Layer 11 of a small transformer language model trained on English Wikipedia (15 layers, counted from 0, width 128).
A neuron's activation on a vector x is GELU(weights . x), where the dot is the dot product.

Input weights of the MLP neurons that the questions are about. A number n stands for n times 0.0044.
n53: -3 39 3 -25 36 38 38 14 -33 -19 -23 -9 41 -29 9 -31 -26 -6 -1 12 -2 -59 12 12 -10 -6 11 25 -42 -6 -8 18 8 -13 -21 5 13 -28 -20 17 9 2 -18 11 -22 27 -5 -18 32 6 -11 -18 54 -15 7 55 -32 48 61 -22 -4 30 5 -30 31 8 -16 -32 38 22 -23 -2 -34 -11 -11 -62 32 -20 -20 42 -28 26 -10 44 -29 -10 -17 -26 52 -34 -12 7 31 3 6 26 51 -50 10 -21 -33 1 12 -41 22 46 -26 14 47 25 -6 -12 15 2 -1 13 -20 21 23 -44 -5 -12 -7 -13 -4 -40 -27 2
n58: 31 10 -19 7 -52 -30 35 -18 -26 14 -3 -14 27 20 -52 32 48 30 4 -35 -2 -20 0 -7 -9 5 46 -30 -25 -23 23 66 -44 6 -15 16 -1 31 18 -21 14 17 18 -22 -14 8 29 -20 -42 9 30 -15 1 -43 23 0 -17 12 9 14 3 25 -45 57 21 5 -4 21 -19 4 -35 -59 -39 -38 28 -2 -51 31 -4 -15 -17 28 18 -11 23 -1 -17 9 -38 88 31 6 -64 -4 3 35 9 9 39 -12 7 -33 25 -13 -11 -2 43 -40 -8 -18 -10 -32 8 8 12 24 -2 10 9 14 -6 -22 -38 -17 -49 34 34 35
n86: -3 33 -14 40 4 27 39 -33 23 -25 46 -1 23 -2 -36 12 40 -6 -52 -2 -8 79 32 10 -17 82 24 16 -22 -10 -16 -9 -32 -26 14 57 -1 45 18 -2 28 -12 17 -3 25 4 -30 -29 6 13 -42 -27 30 11 -4 -25 -36 -6 1 34 -1 10 -5 13 7 12 -33 -16 29 -9 -16 -25 9 -2 35 12 -62 -26 -25 25 5 -7 -28 6 -14 -25 -40 16 -1 10 18 -21 -41 4 -4 -19 -47 -62 -2 -20 21 -11 1 20 -9 22 19 -35 -14 11 49 -28 50 5 -8 2 18 -17 -32 -20 -27 -7 1 20 -63 26 13 -4
n87: 66 8 -24 24 7 -39 39 -31 -43 4 -34 10 -13 11 5 1 15 -38 26 -11 -25 -21 50 49 15 1 -24 -57 -20 -45 8 -17 11 -5 -1 56 20 6 -1 -2 18 -19 16 -18 20 27 32 24 -40 15 12 14 16 17 33 14 -41 -7 -18 -30 11 -11 -9 -45 -1 25 -17 19 -18 30 -33 -21 -5 -7 5 12 -10 30 -1 5 -21 15 -7 -21 -40 61 -35 6 -33 -3 32 -8 -49 5 1 -1 -13 -13 26 21 8 8 44 -20 -16 -29 3 34 -7 18 -24 1 -14 27 -17 20 1 16 3 26 -23 1 -37 -9 8 21 50 -2
n143: -5 -54 12 -41 -24 42 36 -21 52 -36 -3 -68 -28 37 -54 -29 -21 7 -12 -3 36 23 -6 0 -33 13 -8 9 -11 -1 -1 38 -26 40 3 15 52 -22 59 -40 3 -23 16 -50 -3 -38 -27 -7 16 -8 -52 -28 20 -6 26 -19 1 -8 10 54 -52 20 12 89 -13 29 57 32 10 -19 15 34 11 -30 13 -36 0 -23 -6 -15 -3 38 -3 -18 -11 27 -2 47 -22 7 14 19 19 -7 -11 8 12 15 -12 -18 -11 -15 19 -31 -50 62 -26 -28 -9 -22 -1 1 23 -30 18 -30 5 -47 -19 3 -26 27 18 36 47 10 17 -3
n196: -2 -23 -24 2 19 -9 12 -26 28 13 19 -27 23 -43 -32 -17 15 -35 1 -42 -22 -2 15 21 -9 -7 26 11 -26 30 -6 1 -8 4 -18 42 -7 9 15 -19 12 -34 31 1 -10 -11 6 -54 -34 3 -38 4 -6 0 15 16 -8 12 -22 16 -4 22 25 46 39 42 3 10 -6 -5 11 -13 -31 -7 28 -5 -28 -15 14 -27 -25 36 23 33 -9 25 14 3 -1 -24 -59 9 52 -14 23 -18 55 26 13 -11 -9 -41 -16 39 -26 11 -22 -18 29 -43 39 -40 7 41 -25 -18 10 -2 21 -4 -17 -17 35 -35 34 -4 43 -5
n203: -23 61 -14 -20 -33 49 34 -12 2 -16 -3 15 18 -13 25 -43 -23 15 24 -7 24 -30 42 -9 -24 35 53 -7 2 31 3 -25 -21 -36 14 -19 -18 -19 50 -28 -1 -9 -37 -22 2 57 2 -7 -31 -10 -4 21 10 13 5 -4 2 34 10 4 -24 -20 24 -22 2 57 -52 45 -11 -31 -12 28 29 15 21 -6 -22 58 -41 -22 14 17 -13 -30 -35 -10 -26 45 -9 -4 28 44 -9 -8 -1 38 -24 -8 10 -21 -8 13 43 -76 15 20 -28 -8 -48 29 31 -65 -2 7 27 -32 14 39 -47 36 -41 0 3 -4 21 34 -49 -11
n210: -48 13 -31 -39 -7 9 7 8 18 -38 15 -48 12 -28 -47 -18 -34 -5 -9 30 24 29 21 20 5 -57 29 -11 54 11 -4 -25 -15 29 -14 20 -12 18 69 16 8 3 -35 -1 -10 -49 -21 -63 -32 6 -2 -2 -37 21 -28 -56 0 36 0 50 31 41 19 -17 -21 -9 11 15 11 -18 61 15 24 -16 -29 -52 59 -7 18 -12 -27 -9 11 8 -34 -7 -1 14 -27 16 11 -16 27 -9 20 -21 47 -4 -25 16 14 40 -7 8 6 2 8 -44 -2 21 43 43 18 20 31 -31 10 -51 8 -35 -3 10 -25 -6 -6 26 9 -2
n355: -58 -23 -33 14 -17 -30 5 2 16 2 -17 2 -16 -19 -9 -14 46 -26 27 -3 -22 39 2 -11 15 11 9 8 -40 -8 6 -4 35 -68 -7 -50 45 -38 0 19 17 -6 10 -40 -17 34 16 1 -24 8 4 -33 -60 11 17 2 31 -17 -10 -52 -14 24 -36 -10 -1 55 90 50 45 28 13 20 46 12 10 -47 47 3 -20 -68 -10 38 8 34 2 -22 -26 75 11 9 19 -6 -24 41 -34 -35 -1 21 21 -1 46 18 -15 -9 -52 30 -15 -13 1 10 -42 25 36 25 -48 -3 -4 10 -25 7 21 -3 22 -7 3 -22 5 53
n385: -21 -9 -46 26 26 -2 -35 -11 -21 -6 23 -5 -12 -18 -16 -13 74 14 26 24 -23 -9 21 -6 -23 32 22 24 34 7 4 -7 -21 -9 -13 17 -45 -23 30 -2 41 -25 6 1 14 -17 13 15 34 16 27 26 -5 15 19 30 15 -6 -21 -56 -16 9 -37 -15 17 3 0 -20 3 8 -40 2 6 -8 5 -27 -13 -16 23 -30 -35 22 30 37 -5 35 -66 14 11 16 -36 -12 -27 19 18 -15 -9 -12 -36 42 5 42 14 -26 0 12 -14 63 12 -7 -12 88 38 -3 -22 -15 -20 -10 -20 14 17 -12 -29 -41 -41 25 -15 27
n416: 10 -10 9 -35 -29 -6 -12 -11 14 7 11 23 53 34 22 -6 55 23 4 -4 -28 -29 -10 28 -26 -10 -12 -42 -7 4 13 -23 15 -5 7 34 33 18 -45 -6 17 -35 64 -26 -21 33 -30 22 -8 -17 13 -18 -1 24 13 0 -2 12 -15 30 19 -32 8 21 -17 -15 13 11 41 4 -6 -13 7 2 38 25 4 10 -31 -23 -24 26 15 -46 -37 -34 -1 -1 -22 5 -2 27 14 3 17 -31 -18 -20 -4 3 -2 -43 57 6 -9 24 -57 -15 -10 -4 -21 38 23 6 -22 48 -48 -36 -28 -11 29 6 15 8 1 -1 -8 8
n419: -23 17 20 27 32 -35 -37 -36 -53 11 17 -8 37 31 1 55 56 -9 37 9 -29 -26 -4 52 9 -13 -9 -31 -4 -32 -42 -16 8 14 4 6 33 57 -10 2 -10 6 -11 9 -15 57 -24 14 29 -23 32 -1 10 18 13 -24 -30 72 34 5 -9 28 -34 15 18 27 -55 -15 -24 -39 3 -13 -13 -21 47 -57 -18 -25 -10 60 -18 -13 20 13 22 37 -28 -3 -22 4 -62 14 -15 3 -67 -21 -6 -19 18 2 18 -5 33 0 -42 3 -7 -17 54 16 -75 -21 34 11 13 -34 37 44 46 -31 9 -16 -25 2 11 12 -34 -13
n420: -21 36 -41 -70 -50 27 57 -26 15 6 -8 2 4 -13 33 4 -5 19 39 9 -38 30 3 -23 28 -16 6 5 4 15 3 -25 24 -5 -3 -11 28 23 18 3 -26 -7 0 -2 -13 -23 -20 -39 -15 -2 -1 -26 2 7 39 22 -26 -29 7 2 49 -11 -29 -23 14 41 38 17 -6 -9 5 2 48 -17 39 -14 -6 20 16 -42 -2 -3 17 -38 -15 27 8 23 -7 -31 -7 9 -10 56 26 42 -8 -39 -18 -2 -42 -21 6 -11 -4 -42 4 -19 13 2 -6 -27 -7 -25 31 -23 20 13 16 -21 7 -59 -94 31 8 25 20 21
n421: 29 3 65 23 14 -4 -16 -20 -25 -22 33 14 28 9 -38 5 47 -5 -24 -22 16 -55 14 22 -42 -61 -30 18 23 11 61 -6 9 -15 -2 13 27 -2 -57 -35 17 26 19 20 -16 -14 -11 7 9 61 -34 18 29 8 -11 18 -6 -21 -37 20 -45 35 34 -35 -20 -13 10 24 -23 18 30 -42 10 -36 -19 45 42 14 16 8 10 -32 -60 1 -53 -24 6 -7 -6 20 21 17 15 -5 45 -27 6 0 2 -18 -35 13 18 -40 -21 -3 10 1 17 24 40 -12 5 -36 39 -17 -2 -25 16 -2 7 -32 -14 -50 22 7 48 -37
n425: -47 21 35 -60 -36 -33 0 -8 8 6 3 -2 3 10 -12 -20 17 12 -50 -15 -23 66 45 -2 -6 -16 -10 11 -40 -16 -27 -40 0 1 10 -6 -29 51 2 23 -30 18 6 1 2 1 32 35 38 41 52 9 10 -16 -28 33 -21 -49 31 39 -43 0 -30 8 -50 -3 42 10 4 -25 -48 -6 38 -2 41 -7 -25 -19 2 35 -46 -5 3 17 45 12 12 -16 -17 13 15 -9 -43 24 39 -28 53 -47 9 46 1 19 -60 -19 -9 -25 -19 19 28 27 -3 0 19 -10 -12 -20 8 -19 -10 3 -19 -25 22 -16 1 -31 21 -12
n454: -23 5 10 -21 -12 -26 -38 -5 1 -36 16 3 6 20 32 41 -26 12 -15 4 19 -7 10 -26 -21 12 3 -8 -19 -62 -22 -74 -19 11 -24 -34 34 5 5 -23 23 -7 -10 0 5 66 7 -34 -25 -32 -16 -11 22 28 54 -20 -23 -62 52 5 -6 27 15 -12 -10 -19 -36 26 46 41 -42 15 28 -6 5 -1 35 10 2 27 -21 -10 -35 39 10 16 17 5 4 -10 6 24 -24 9 -1 25 7 -2 -36 40 -12 40 -1 -14 -13 69 -41 -15 -3 26 35 -20 -10 -34 29 -35 -1 -30 18 13 -15 -48 22 9 6 -18 -26 53
n484: 17 17 -17 5 -38 44 0 -16 22 30 -13 7 -24 -34 25 -6 -3 -32 -28 43 -34 4 25 9 -24 -55 -25 3 21 30 37 54 -20 -49 21 27 -11 24 -52 6 -9 -17 -41 -45 -23 25 30 -47 -33 -3 20 3 -35 -45 20 67 -2 10 5 40 -26 4 -17 52 0 36 -1 4 -51 1 -24 13 -16 13 -17 45 -33 -13 -18 77 -4 -24 12 -12 -29 -39 -12 -27 30 54 -34 11 14 -2 33 -48 22 -24 29 29 3 13 14 -53 -11 15 17 7 44 6 10 35 33 2 -18 -8 -20 -27 -73 6 8 1 29 -25 13 13 35 -6
n487: 7 -3 -9 1 16 19 22 36 -17 -26 7 17 14 7 -69 -14 -11 8 -36 20 -49 46 36 22 -18 -29 3 37 33 20 72 -65 27 3 21 0 -16 -1 12 24 13 -41 -6 -16 -4 -38 26 -34 9 11 -82 1 4 29 -15 -21 -10 52 -16 1 20 -36 5 -14 8 15 -17 -68 11 -34 -6 27 -31 -45 -8 -27 29 -22 12 8 -48 -1 -24 16 -65 31 8 -17 33 5 37 -11 0 -37 7 -2 -16 -8 -44 42 -14 -17 21 15 35 24 4 -8 1 42 5 -30 26 -4 -18 -9 12 44 12 -13 -14 15 6 -27 -12 41 10 -8
n497: 12 16 -16 33 37 -1 0 -16 -9 -6 12 -17 -33 29 34 -16 3 0 -15 -1 -52 -7 61 22 5 -22 47 7 12 -20 -24 10 -8 -3 -7 -20 -63 4 23 35 12 27 -46 -17 18 15 65 -8 20 -17 -46 25 -37 52 -24 -10 -8 6 25 -3 45 -7 -37 15 -41 15 12 11 -46 -24 -13 28 16 -10 19 -10 -19 26 15 34 10 16 -3 -13 -5 -10 -2 25 -35 -11 51 4 -35 17 -5 38 -13 -21 8 -3 -26 -48 -19 9 13 -21 -10 25 -31 0 19 -11 20 15 40 -62 -40 1 -17 -5 -23 -20 19 -26 26 -31 -6 12

Each question shows a token from some text and the vector x that enters the MLP there. A number n stands for n times 0.085.

"ow": 20 16 15 -16 20 -2 30 -26 -14 27 2 16 -1 24 -11 2 8 -28 4 29 10 11 10 -4 13 14 25 13 20 5 -9 15 6 -8 -15 -16 11 -21 1 6 9 -19 1 -6 -24 34 -2 -10 -12 -10 -15 3 -4 24 10 10 52 -32 -3 -23 12 -6 1 -7 -31 26 -5 -21 6 19 9 -6 3 0 9 20 -15 -10 -21 11 -2 -23 1 18 -11 -26 -8 2 -6 -18 10 -5 0 -36 -1 13 -1 -3 23 2 18 -61 -3 -10 1 -5 0 -17 9 -14 0 31 14 -9 -23 -1 45 17 -18 13 -5 15 6 -11 -17 -15 -41 2
The most active neuron and its activation: n355, at about 3

"ors": 1 -17 15 1 -4 -9 14 -45 17 56 -23 12 20 6 -10 -27 -23 0 18 34 10 24 -23 -24 31 -14 16 -15 9 5 -9 9 10 -27 0 -13 -9 -14 11 -5 -12 2 -1 -5 -3 -10 -12 17 -9 -21 -11 -11 12 13 -28 14 19 -12 -2 -8 17 -26 0 9 -24 17 -10 17 21 6 8 -8 3 10 -8 45 -18 -22 1 34 0 -14 -6 21 7 15 -4 3 3 -5 10 -8 -2 -37 18 21 -25 -10 13 25 20 -38 7 18 6 -32 5 -4 22 13 10 11 -13 -25 13 -8 12 2 -12 7 -2 -2 9 28 -7 2 -23 -23
The two highest activations, in order: n420, n484

"S": 0 -10 -5 -14 29 16 5 -29 -6 23 7 7 -10 10 -13 -15 -4 25 -6 37 25 13 -4 -16 -8 -12 -17 -14 34 -6 20 -2 16 8 -19 9 -17 -10 9 -14 -18 -2 -33 4 -17 4 -5 38 -5 17 14 6 -12 20 -21 4 27 -5 -13 -15 24 9 -2 -4 -15 -2 -11 -21 18 28 -4 -1 5 -23 -5 7 7 -6 -10 13 4 7 -4 17 11 -9 17 2 -15 -9 -13 -11 7 -52 3 -4 13 -5 8 -6 30 -36 -18 2 21 -26 34 4 -24 36 22 -20 5 11 -2 16 24 12 17 -3 -12 -14 3 11 -22 11 -47 -3
The most active neuron and its activation: n487, at about 2.2

"ies": -6 -18 -19 -9 36 36 -38 -43 -5 20 10 -8 9 20 4 3 7 18 9 41 10 4 0 -22 12 4 -13 5 -4 22 -3 10 13 -1 -7 -7 -1 5 12 -9 -17 29 -12 -4 -8 0 15 13 15 -17 12 -6 0 9 -9 16 41 -9 5 11 13 -8 4 -10 -40 10 6 3 11 22 1 -4 3 -21 4 0 -12 -10 1 10 -4 -33 -25 15 8 -7 9 -8 -25 3 3 -36 -5 -42 -4 9 18 0 10 -3 16 -27 9 1 33 -9 28 5 -12 -18 4 -3 -36 -9 25 34 13 11 11 13 -25 -18 6 16 -23 -16 -44 -4
Which neuron lights up most? n497

".": 28 -12 -15 -18 13 -19 3 -19 10 20 -6 1 -2 -11 0 -12 -4 15 16 20 11 12 -8 -22 16 15 9 -10 22 9 3 -11 32 -1 -16 7 -3 -31 36 -16 3 -4 8 -4 -29 8 18 5 -20 1 9 -12 -7 14 4 10 9 -3 -4 -20 15 2 40 4 -28 17 -16 -9 0 5 -22 6 -2 9 10 3 26 -9 -15 12 -8 -1 -20 -5 11 -23 11 -22 10 -5 0 -24 5 -76 2 -1 17 -3 -17 -9 5 -30 -27 19 36 -11 24 4 13 -17 -9 8 -5 6 -7 2 13 -10 35 15 -6 5 -17 42 -20 7 7 -3
Which neuron lights up most? n487

"res": 4 -6 0 -16 16 20 -16 -40 -2 15 5 3 1 21 -6 -28 -2 18 6 33 6 25 14 -30 18 -15 4 -37 13 20 -12 15 17 -19 3 5 -13 -5 5 -25 7 20 3 -8 -4 -3 13 17 0 2 0 12 -1 2 5 25 17 -9 -5 -24 32 -26 -20 6 -13 11 0 -2 17 36 -14 -4 2 -9 12 6 -9 1 -25 3 8 -43 0 36 19 5 15 4 -11 -7 8 -18 15 -39 11 19 6 -21 28 -6 12 -38 -6 -7 3 -36 7 11 -1 -4 -7 13 -25 -4 0 8 17 10 -5 -20 6 -15 27 11 -23 -26 -43 23
Which three neurons fire most, strongest first? n497, n425, n420

"é": 9 7 9 -8 -23 6 -10 -43 37 29 -16 -5 5 -7 -22 -12 -21 13 -2 13 34 9 -9 -22 8 2 5 11 15 16 0 26 32 -5 7 -4 -12 -14 -4 3 10 2 -2 -2 6 0 -5 -7 -3 -36 -1 10 12 -17 4 6 30 -32 -12 -23 15 -19 28 19 -28 15 14 -33 6 -7 -5 7 -10 5 -24 6 -23 13 -4 6 14 -12 -6 12 28 20 17 7 0 2 21 -5 8 -55 4 6 -29 7 3 37 1 -24 -24 -5 5 -3 17 13 7 -5 -1 3 -47 18 -14 2 -12 -22 19 19 2 24 5 21 -1 -23 -10 -2
Which neuron lights up most? n143

"2": 27 16 -4 -13 14 -1 -2 -23 -3 23 2 -14 -37 8 -21 4 -11 -9 -18 20 38 11 -5 7 14 -4 -1 -9 26 5 -12 22 8 10 -14 -8 6 -11 13 -10 -4 16 -28 -4 -16 -4 17 18 15 -10 14 8 -4 -9 -5 25 -8 -21 -30 -8 32 11 7 6 -7 -3 -16 -9 0 38 -13 24 -7 -20 7 -2 6 -9 -11 -4 3 -11 0 14 21 8 -7 -19 4 -36 -10 5 8 -81 -19 -4 12 -12 3 -9 17 -13 -14 10 23 -18 25 9 -1 26 19 -3 6 26 19 11 9 3 4 8 -4 4 -6 11 -10 -2 -48 10
Which neuron lights up most? n53

"ST": 6 0 0 -5 36 1 14 -15 15 25 -3 8 -15 7 -19 -41 -24 8 5 27 40 13 -4 -4 -27 -15 5 -9 6 9 -5 20 33 -4 -6 0 -21 -12 24 -15 13 -2 -23 -26 -4 -15 7 18 1 -4 -2 7 8 8 -4 -1 22 -10 -36 4 32 -3 6 12 5 9 -25 -8 -5 40 -1 -1 -1 -16 -2 1 14 8 -11 -9 -5 13 3 14 37 -6 10 -5 -4 -10 -22 -33 8 -65 -2 -3 9 -8 -7 -22 1 -11 -5 7 43 -14 30 -2 -3 29 10 -17 -8 2 4 10 15 6 10 9 1 10 13 15 -36 -25 -36 12
The most active neuron and its activation: n487, at about 1.5

" national": -4 1 -2 25 17 15 -9 -58 9 40 22 -12 -2 -18 -13 -13 7 14 22 18 30 6 -15 4 0 21 -14 -10 18 9 -12 -6 54 -33 7 9 7 -26 -10 -11 -16 -6 6 -11 4 14 9 7 2 8 13 4 -2 0 14 -26 13 -19 2 -8 34 -18 22 17 -13 12 3 -22 22 20 8 -35 -3 -13 21 4 -7 3 -6 -2 3 -15 1 4 23 28 8 -17 -18 -21 -11 -26 -4 -47 -5 5 13 6 20 -12 19 -29 9 3 14 1 5 -7 7 -6 3 -28 -12 3 -13 18 14 -9 7 2 -8 -8 2 17 -21 -12 -25 9
The most active neuron and its activation: n196, at about 1.7